Layer 17 of a small transformer language model trained on English Wikipedia (26 layers, counted from 0, width 128).
A neuron's activation on a vector x is SiLU(gate . x) times (in . x), where the dot is the dot product.
The model reads these tokens: "in" "ate" " in" " a" " comm" "on" " or" "gan" "is"

The vector x that enters this layer's MLP at each token. A number n stands for (n - 500) times 0.0067.
0 "in": 555,509,433,511,534,465,411,568,577,443,528,396,726,439,608,644,622,562,490,465,343,578,446,542,572,518,612,402,370,487,465,496,462,430,637,538,275,497,625,570,403,515,456,563,308,703,466,455,591,495,674,406,554,550,571,427,514,457,455,507,610,414,448,666,361,582,485,348,521,630,487,456,387,492,454,154,485,431,377,421,492,463,436,361,533,480,702,337,547,473,366,484,621,367,632,678,455,498,570,496,614,529,480,416,447,584,449,267,378,481,621,443,594,231,576,460,495,454,477,390,496,497,415,419,476,428,595,541
1 "ate": 546,494,518,533,356,486,368,513,312,501,587,392,408,416,354,593,475,439,510,344,588,469,446,560,707,591,574,702,511,430,576,511,538,488,537,470,479,554,499,470,441,461,564,551,573,842,554,771,551,441,598,453,518,231,557,435,591,548,543,459,484,568,385,624,321,445,432,418,534,601,579,491,490,600,545,143,470,423,478,470,557,480,391,546,461,557,804,370,575,466,534,416,504,583,642,562,398,686,397,425,574,599,399,459,444,488,482,392,448,460,551,552,457,404,557,381,617,589,504,519,492,310,584,369,500,386,599,533
2 " in": 572,622,510,546,425,522,568,411,548,481,493,425,493,531,497,494,661,528,518,453,443,581,563,456,432,541,471,642,501,509,623,394,469,429,647,473,503,363,475,514,475,481,533,507,609,558,551,644,615,553,454,478,613,582,451,468,385,465,530,500,461,473,470,493,420,519,645,401,493,689,457,436,431,529,610,25,493,592,439,455,358,569,415,474,543,472,655,447,550,510,625,490,702,357,546,532,466,492,496,487,508,413,454,461,498,383,687,316,478,518,401,504,444,512,642,335,551,461,535,487,537,547,586,443,551,476,468,579
3 " a": 435,587,367,449,422,508,484,568,490,645,598,432,593,483,674,559,508,596,411,363,594,617,588,545,508,521,492,508,582,503,517,442,417,462,446,588,489,348,381,514,486,439,439,532,526,582,502,697,640,612,485,602,581,273,615,550,507,461,457,454,546,426,512,469,572,487,526,408,478,560,441,432,494,615,565,94,414,519,466,568,432,356,474,464,456,477,582,541,551,485,305,444,540,342,589,532,429,520,417,627,439,483,425,595,421,408,630,673,637,465,542,581,477,600,512,319,507,423,449,252,521,493,594,331,622,600,539,329
4 " comm": 645,806,478,644,520,527,454,486,579,409,619,623,367,548,377,555,503,464,495,598,525,619,791,512,552,462,402,488,493,534,372,461,298,491,540,530,504,514,421,500,356,471,382,529,640,126,506,574,505,497,522,685,319,288,618,462,438,441,697,448,718,359,499,497,355,655,337,396,512,635,297,324,419,377,640,487,657,501,529,374,307,551,505,416,349,510,639,425,585,608,554,594,639,546,481,492,482,659,453,587,442,362,443,368,501,381,542,410,490,328,569,479,434,523,531,497,260,338,588,582,623,508,481,583,526,654,545,533
5 "on": 321,646,439,420,534,388,552,610,486,562,616,409,593,397,487,439,503,473,532,568,568,343,505,441,465,279,434,469,529,572,474,534,355,664,377,564,291,569,686,473,440,601,523,634,383,564,519,626,653,490,460,317,539,379,508,419,591,535,378,516,269,594,482,424,550,437,493,440,449,480,540,490,589,479,496,168,639,381,641,719,371,404,518,572,383,652,492,569,419,491,487,488,545,449,561,574,536,504,535,321,497,398,619,627,315,557,560,384,504,603,569,480,441,428,406,520,453,740,607,533,373,228,463,474,462,450,450,582
6 " or": 634,699,615,467,517,471,407,431,479,627,323,401,337,428,482,424,563,540,509,513,508,481,609,593,438,440,508,609,494,485,590,436,415,501,440,565,519,600,502,399,561,457,537,630,508,497,718,558,513,624,540,456,453,277,485,433,534,572,554,653,751,465,392,420,435,512,380,496,409,511,531,397,232,480,638,95,594,487,531,479,376,551,517,471,401,294,456,525,396,504,401,528,577,498,501,538,626,488,556,544,577,622,545,561,562,432,549,535,474,432,417,552,505,453,332,376,463,522,438,550,521,328,510,247,592,528,373,609
7 "gan": 433,579,560,520,541,334,463,475,563,504,724,429,294,536,500,252,558,500,522,665,435,537,478,415,538,502,619,562,657,602,277,448,444,449,465,523,525,396,757,597,450,470,440,503,388,362,725,505,484,420,352,503,487,559,431,568,508,587,438,365,588,587,466,345,547,412,319,542,541,672,619,338,450,443,466,217,616,533,690,545,573,602,370,481,455,648,724,469,735,522,327,507,542,575,560,685,435,511,438,522,631,563,455,471,445,534,503,465,271,539,597,578,542,506,350,652,487,496,567,358,436,496,576,648,521,526,673,625
8 "is": 792,475,479,635,457,505,393,539,623,609,393,613,407,433,489,627,440,475,459,735,553,309,607,368,580,594,625,382,465,319,508,380,513,471,553,572,197,571,640,482,358,492,283,451,458,254,552,561,505,417,468,572,508,376,603,434,600,355,503,473,690,373,671,603,571,577,252,562,638,478,514,502,534,503,485,300,587,462,529,483,382,524,176,461,497,498,494,507,762,483,553,534,418,350,687,602,545,619,583,670,366,604,585,464,439,637,615,416,411,416,536,515,581,325,547,477,523,363,359,621,515,621,319,292,487,473,401,548

Each question shows the input weights of one neuron of the MLP. A number n stands for (n - 500) times 0.001.

n63 gate: 474,413,512,548,474,744,648,447,530,409,284,419,661,537,537,737,552,454,454,284,706,582,319,443,680,417,598,450,554,445,611,407,452,447,618,551,287,473,618,507,561,452,600,428,585,524,518,574,289,507,602,482,433,516,583,530,432,618,578,320,588,303,458,512,749,359,402,474,538,617,526,511,489,582,356,479,394,526,588,481,547,529,401,857,715,694,272,858,543,519,409,682,518,601,507,480,369,399,534,336,492,598,556,479,287,454,719,527,418,332,258,605,708,510,415,472,723,511,482,407,389,402,489,534,582,394,309,496
n63 in: 561,459,451,480,722,422,399,615,443,599,640,526,365,616,514,286,517,521,489,632,444,550,503,550,377,401,463,524,454,578,474,570,474,746,463,551,664,438,407,545,383,388,439,533,434,663,318,651,531,313,451,650,520,485,463,447,426,372,433,663,449,461,497,600,431,549,764,620,305,411,503,549,535,494,516,697,417,474,394,532,480,477,577,461,420,339,541,417,419,606,559,509,457,477,420,376,599,588,500,506,494,411,474,536,611,479,466,308,518,593,661,366,402,560,647,584,468,441,449,539,587,641,588,423,519,566,566,350
Which token does this neuron like most? 7 "gan"

n152 gate: 436,448,527,629,496,533,439,424,462,467,312,237,825,358,578,343,447,446,604,329,659,515,554,504,558,373,566,422,606,350,649,522,400,397,439,559,659,359,474,446,410,445,515,557,415,254,529,391,331,715,364,361,335,487,796,405,511,554,392,514,452,648,304,551,570,515,481,342,603,496,508,747,651,496,544,479,393,541,740,473,518,541,423,550,492,550,374,316,442,328,431,466,530,620,450,592,357,357,692,339,883,786,564,547,743,369,554,658,455,508,300,410,482,738,616,653,440,640,402,518,444,575,662,648,583,515,374,465
n152 in: 486,631,291,452,386,521,361,433,496,490,542,316,411,437,347,301,511,496,436,656,286,511,420,614,240,511,473,632,500,484,531,497,688,600,534,400,788,457,543,530,490,385,584,375,566,602,226,511,321,497,628,380,370,491,671,613,454,370,517,717,462,470,477,584,366,416,404,535,521,634,635,462,669,786,298,606,667,255,420,433,576,503,403,558,443,600,631,441,507,489,400,454,503,352,490,243,549,352,522,468,475,479,553,483,423,460,436,355,373,367,456,556,642,343,612,455,565,447,775,645,535,478,472,532,500,756,604,511
Which token does this neuron like most? 8 "is"

n172 gate: 504,391,610,320,496,496,444,393,489,592,471,781,481,711,414,370,485,537,409,392,594,412,684,451,631,569,472,181,569,514,742,317,446,407,395,389,497,548,246,549,437,627,493,611,586,174,269,529,472,521,324,340,500,411,355,471,541,702,620,545,496,440,344,542,511,329,392,529,604,500,581,550,423,473,352,571,542,522,669,563,532,439,532,561,574,466,277,604,665,515,541,652,468,482,559,500,460,643,466,530,567,563,606,413,340,365,560,366,507,410,521,478,700,790,421,492,543,537,698,262,348,789,602,463,399,374,269,466
n172 in: 563,544,566,652,551,391,445,529,529,414,519,637,440,569,422,237,623,648,401,540,529,601,503,356,733,613,442,438,526,544,700,418,528,574,409,586,645,667,378,461,334,595,409,522,610,564,540,620,636,578,364,408,425,412,307,627,580,613,384,348,420,521,500,552,581,396,455,440,497,546,474,401,288,418,404,423,719,435,488,630,728,466,509,445,532,452,458,624,733,562,724,516,543,358,452,467,592,658,439,494,580,666,629,491,560,325,621,318,440,445,613,405,539,662,513,544,447,478,503,449,456,613,487,526,480,550,447,600
On which three tokens does it fire most, strongest first? 8 "is", 4 " comm", 0 "in"

n30 gate: 508,380,587,355,423,500,392,450,299,607,345,485,640,541,384,575,731,558,457,396,514,504,477,338,457,432,522,547,196,314,822,540,249,554,518,270,406,631,480,374,543,490,590,696,629,545,621,511,377,312,485,419,462,589,430,611,408,616,526,435,567,627,439,555,368,195,327,500,688,567,729,314,641,377,503,555,464,411,478,534,415,623,314,733,324,562,279,367,504,437,492,558,400,330,572,516,481,443,671,488,678,753,496,355,417,492,340,635,542,659,419,477,594,514,367,318,592,538,529,406,489,400,829,304,618,519,470,450
n30 in: 528,448,647,552,543,409,493,422,414,449,525,514,552,454,375,640,613,796,413,418,334,684,184,446,804,645,524,614,574,379,647,381,437,407,486,738,481,507,500,490,544,352,377,511,523,576,658,553,727,574,386,490,507,515,490,432,357,756,426,684,431,514,607,602,456,728,668,401,543,407,461,479,383,548,522,529,527,503,243,596,586,438,427,503,318,345,516,579,439,628,600,331,673,620,427,552,535,525,713,594,435,250,419,490,530,392,507,461,418,392,644,627,283,513,384,466,393,574,732,581,469,295,454,375,500,382,636,406
Which token does this neuron like most? 1 "ate"

n112 gate: 462,462,516,426,624,534,618,528,324,457,425,596,404,497,556,450,528,461,440,467,474,904,490,338,442,374,686,454,339,497,472,678,354,640,415,457,474,494,569,572,524,414,637,446,536,753,494,616,497,509,377,607,425,349,652,525,417,574,537,497,383,500,500,568,452,478,580,566,513,463,554,478,651,451,528,766,351,500,457,459,482,478,534,525,576,580,600,666,590,396,471,500,512,465,390,670,437,390,465,394,586,605,506,593,324,542,530,270,686,413,375,494,608,506,688,597,421,393,476,479,447,636,428,319,356,386,435,655
n112 in: 494,574,328,587,623,770,413,442,517,559,440,329,564,467,486,434,464,556,529,523,490,353,605,597,667,474,377,606,569,518,644,405,609,514,513,449,508,422,478,358,374,397,394,522,503,515,380,360,558,516,638,404,462,553,441,361,525,500,399,544,497,360,453,423,525,448,458,497,400,465,444,505,492,661,347,487,550,532,459,533,618,614,505,609,239,579,529,516,400,620,679,629,532,472,380,506,461,550,604,475,376,402,417,442,479,407,553,518,345,570,495,497,489,438,415,468,595,541,465,489,503,294,442,656,639,646,508,407
Which token does this neuron like most? 7 "gan"

n135 gate: 389,345,533,405,581,661,303,430,507,537,393,613,464,383,562,624,552,627,381,376,541,611,411,536,720,796,557,439,547,529,634,453,288,525,477,493,525,370,646,655,348,516,562,778,513,656,261,545,606,394,361,466,434,452,436,584,472,447,404,553,334,523,366,590,454,345,567,465,489,558,504,609,664,616,512,463,220,561,503,563,653,592,459,590,675,532,595,449,404,403,409,567,422,375,654,764,191,410,383,419,610,581,607,255,520,578,626,392,458,482,399,538,573,506,586,411,567,632,467,527,620,310,559,482,634,626,650,596
n135 in: 461,413,522,453,439,542,205,457,712,518,440,637,510,458,497,614,624,617,667,436,547,367,559,463,556,631,559,585,465,447,425,578,482,619,503,391,539,687,449,529,468,558,416,589,337,600,573,660,584,350,459,468,422,366,459,603,439,512,434,437,532,433,509,581,394,503,472,572,295,754,421,388,567,579,568,360,328,464,619,570,503,482,524,552,442,528,687,580,503,519,518,543,479,258,560,414,349,488,537,346,448,463,594,520,437,519,430,475,406,441,433,458,457,432,603,442,553,588,360,460,607,370,358,191,555,669,348,525
Its two highest activations, in order, are on tokens 1 "ate", 0 "in"

n104 gate: 584,536,594,592,382,346,490,380,365,695,429,615,554,532,688,593,681,493,420,585,643,711,523,518,397,558,538,473,271,611,522,593,452,644,491,427,446,490,406,374,426,565,436,385,512,361,399,619,652,559,490,761,532,520,541,669,539,722,583,408,658,336,555,446,440,600,425,280,415,563,474,595,581,486,451,566,475,399,583,487,475,465,503,508,428,625,509,620,491,470,510,257,541,238,460,562,192,519,609,688,549,471,416,469,500,520,450,432,438,454,513,380,509,636,703,517,486,552,675,339,593,374,539,624,387,649,459,606
n104 in: 534,623,407,518,581,497,503,426,547,467,417,594,390,892,445,616,540,487,509,620,429,463,557,603,658,458,452,414,535,440,622,325,412,563,553,413,355,516,611,594,491,508,436,528,573,440,413,469,417,576,579,395,515,586,398,460,638,437,567,433,813,509,576,452,386,267,350,636,481,530,593,464,546,487,511,565,550,524,609,627,256,415,406,485,646,597,429,416,432,363,631,534,279,512,643,627,596,404,497,582,509,522,482,353,465,642,444,427,590,443,769,417,497,652,535,460,427,645,437,494,600,581,463,531,633,452,473,513
Its two highest activations, in order, are on tokens 4 " comm", 8 "is"

n82 gate: 537,635,589,398,432,735,353,321,473,341,266,591,484,548,819,574,422,322,670,300,497,418,446,450,222,429,623,226,539,386,753,500,595,538,482,580,602,402,582,465,365,673,581,530,616,524,410,515,439,450,467,514,522,523,716,556,270,527,434,528,769,578,648,581,661,315,587,474,545,260,504,402,507,531,493,479,518,653,577,455,584,332,496,544,181,409,556,700,415,758,387,266,537,455,504,402,560,515,534,424,401,436,778,447,627,538,614,656,463,523,486,474,425,448,362,524,441,362,597,301,394,457,619,545,565,682,614,466
n82 in: 382,477,594,337,423,486,479,340,504,271,497,568,551,414,681,624,514,518,424,599,414,458,318,520,390,570,706,457,605,471,716,557,452,430,373,422,337,620,546,483,563,645,400,239,425,541,396,407,374,500,385,503,583,512,443,423,725,500,325,421,453,493,556,518,432,304,637,580,339,656,566,711,761,413,531,477,612,551,595,343,470,391,568,637,444,521,472,493,477,345,616,556,398,483,421,526,431,420,550,656,518,342,524,447,464,433,653,424,650,585,523,500,394,661,268,407,646,670,721,374,401,500,521,612,630,350,756,230
Which token does this neuron like most? 4 " comm"

n180 gate: 590,475,517,467,701,539,793,497,459,494,301,340,542,309,631,444,583,636,661,371,500,767,497,506,544,440,577,462,555,236,474,427,615,682,698,399,543,540,541,522,532,409,382,527,625,557,455,609,455,525,575,581,447,292,387,560,382,592,378,494,578,541,519,435,428,681,715,500,644,526,466,633,450,573,452,503,475,341,572,487,409,451,471,589,373,368,433,584,379,541,443,598,585,560,381,419,580,666,429,473,399,436,410,316,484,446,424,521,497,551,571,490,385,794,596,610,436,700,673,306,261,573,536,601,582,480,448,510
n180 in: 610,545,631,358,611,487,719,490,182,653,487,605,364,542,570,471,449,628,724,381,189,490,357,500,556,558,284,590,530,461,589,401,465,500,512,560,473,618,681,577,432,547,430,539,536,427,531,471,481,712,506,478,538,506,597,672,451,516,669,482,443,386,290,557,450,564,556,313,539,440,637,355,536,604,335,455,503,408,576,442,525,497,491,533,607,464,474,560,420,650,510,582,664,645,530,490,403,619,668,362,490,441,371,445,482,477,596,538,312,507,506,577,417,485,619,620,330,739,463,580,557,378,670,526,482,418,357,447
On which token does it fire most, and how strongly? 8 "is", at about 0.27

n130 gate: 424,426,597,700,423,381,475,611,479,410,455,432,282,428,391,428,424,398,543,420,691,500,713,628,719,442,624,518,698,414,405,517,524,479,460,520,522,444,722,638,523,117,394,437,542,655,490,534,474,569,595,668,514,368,500,535,497,620,620,552,635,510,422,579,606,332,640,552,503,443,556,253,424,442,621,567,372,463,588,472,288,632,480,511,409,528,482,682,583,686,615,514,636,597,487,460,517,583,669,616,676,584,583,460,582,239,586,393,344,355,523,421,583,506,475,703,558,438,530,338,483,355,393,353,573,249,449,475
n130 in: 575,506,428,518,473,562,460,672,426,488,476,592,465,413,292,655,458,432,529,456,566,591,450,308,593,500,439,478,604,319,438,668,435,460,593,565,528,362,529,712,569,459,369,745,438,587,547,494,595,755,367,582,542,600,345,512,555,451,414,540,665,569,361,550,559,488,442,662,600,627,567,294,542,541,503,512,597,482,394,621,344,400,420,557,470,537,346,379,465,481,476,671,417,596,457,468,557,648,475,663,460,424,518,308,597,463,503,390,518,500,506,551,641,536,571,461,535,364,587,322,396,443,482,467,492,299,592,472
Which token does this neuron like most? 1 "ate"

n7 gate: 654,514,324,482,626,504,422,349,560,525,386,431,597,712,406,511,749,545,374,593,483,459,651,752,406,368,482,332,573,565,852,493,605,582,585,349,443,358,468,500,465,253,660,631,767,508,471,518,461,441,665,767,515,468,525,622,489,721,569,608,389,317,670,614,598,628,414,588,344,496,507,525,721,504,457,455,347,658,641,567,708,305,529,480,793,463,545,496,412,454,340,377,511,489,597,605,460,412,440,519,646,563,566,489,497,342,468,393,611,575,514,592,588,514,470,214,577,732,635,388,529,392,636,470,594,626,428,353
n7 in: 686,463,434,464,399,484,315,199,463,345,470,516,629,533,605,658,576,453,573,500,589,450,517,554,585,609,503,441,638,392,628,580,543,453,446,354,576,315,480,475,668,437,678,554,575,418,606,328,398,415,594,439,536,532,487,610,416,463,253,333,445,284,506,527,742,484,204,543,487,516,627,562,323,580,589,451,336,572,497,500,435,350,513,424,688,534,579,516,408,459,419,443,634,467,675,489,530,393,463,490,676,470,560,557,620,432,484,479,650,507,645,513,510,590,671,330,639,407,641,500,461,685,536,722,674,679,618,411
Which token does this neuron like most? 3 " a"

n161 gate: 678,468,362,340,404,410,381,332,593,408,322,675,368,605,418,451,231,616,356,612,650,565,465,742,648,600,603,634,294,511,504,256,601,727,740,474,503,616,413,536,323,428,519,766,511,581,485,440,620,572,545,507,410,325,500,523,538,473,538,453,463,645,267,759,586,372,254,769,515,563,423,541,527,484,514,398,245,489,440,469,418,478,348,629,561,531,517,656,533,504,638,831,444,489,550,472,621,352,512,515,577,381,689,587,496,259,555,573,538,353,408,637,547,624,535,172,621,481,346,533,489,528,470,335,396,396,436,558
n161 in: 564,368,567,469,568,546,359,393,341,455,312,434,466,694,507,419,511,790,547,414,493,414,661,710,631,541,586,356,619,615,609,500,412,374,541,674,471,554,559,669,323,497,299,453,617,557,528,709,776,520,591,386,394,416,534,707,529,286,507,577,476,507,456,533,566,504,511,628,266,396,489,604,618,500,490,445,520,294,416,496,597,437,193,590,396,725,566,403,554,504,630,536,472,727,460,365,336,692,591,308,641,608,447,459,547,544,619,471,539,325,486,457,558,278,606,386,530,543,418,466,591,178,493,367,448,465,381,387
On which three tokens does it fire most, strongest first? 1 "ate", 8 "is", 6 " or"

n39 gate: 500,330,406,564,416,630,433,448,409,644,286,568,573,672,520,326,555,606,375,413,379,583,539,566,642,300,574,536,532,516,510,407,524,486,626,443,456,465,381,431,431,497,616,356,657,611,540,590,460,513,547,389,421,518,748,497,514,408,620,503,436,616,448,378,393,414,468,617,570,622,692,700,524,626,466,621,516,673,469,326,537,625,571,481,639,521,585,709,245,482,465,658,202,538,405,522,507,521,557,570,584,448,759,451,592,525,507,481,406,638,447,794,490,487,393,526,532,614,510,513,261,482,728,497,830,453,694,546
n39 in: 730,322,606,581,513,569,545,401,380,339,430,534,570,459,535,345,386,526,439,500,374,471,569,488,546,577,571,629,331,367,566,384,604,603,724,500,438,740,464,533,491,584,449,539,503,562,655,402,698,445,453,460,652,506,463,705,435,389,443,385,634,473,491,619,605,623,510,573,342,618,616,631,350,636,474,433,603,575,647,513,438,469,450,485,558,688,618,594,357,315,423,636,631,264,431,534,500,519,490,484,734,416,516,506,682,627,512,468,487,471,389,577,433,497,369,350,495,487,398,470,415,319,592,439,576,322,663,572
Its two highest activations, in order, are on tokens 1 "ate", 4 " comm"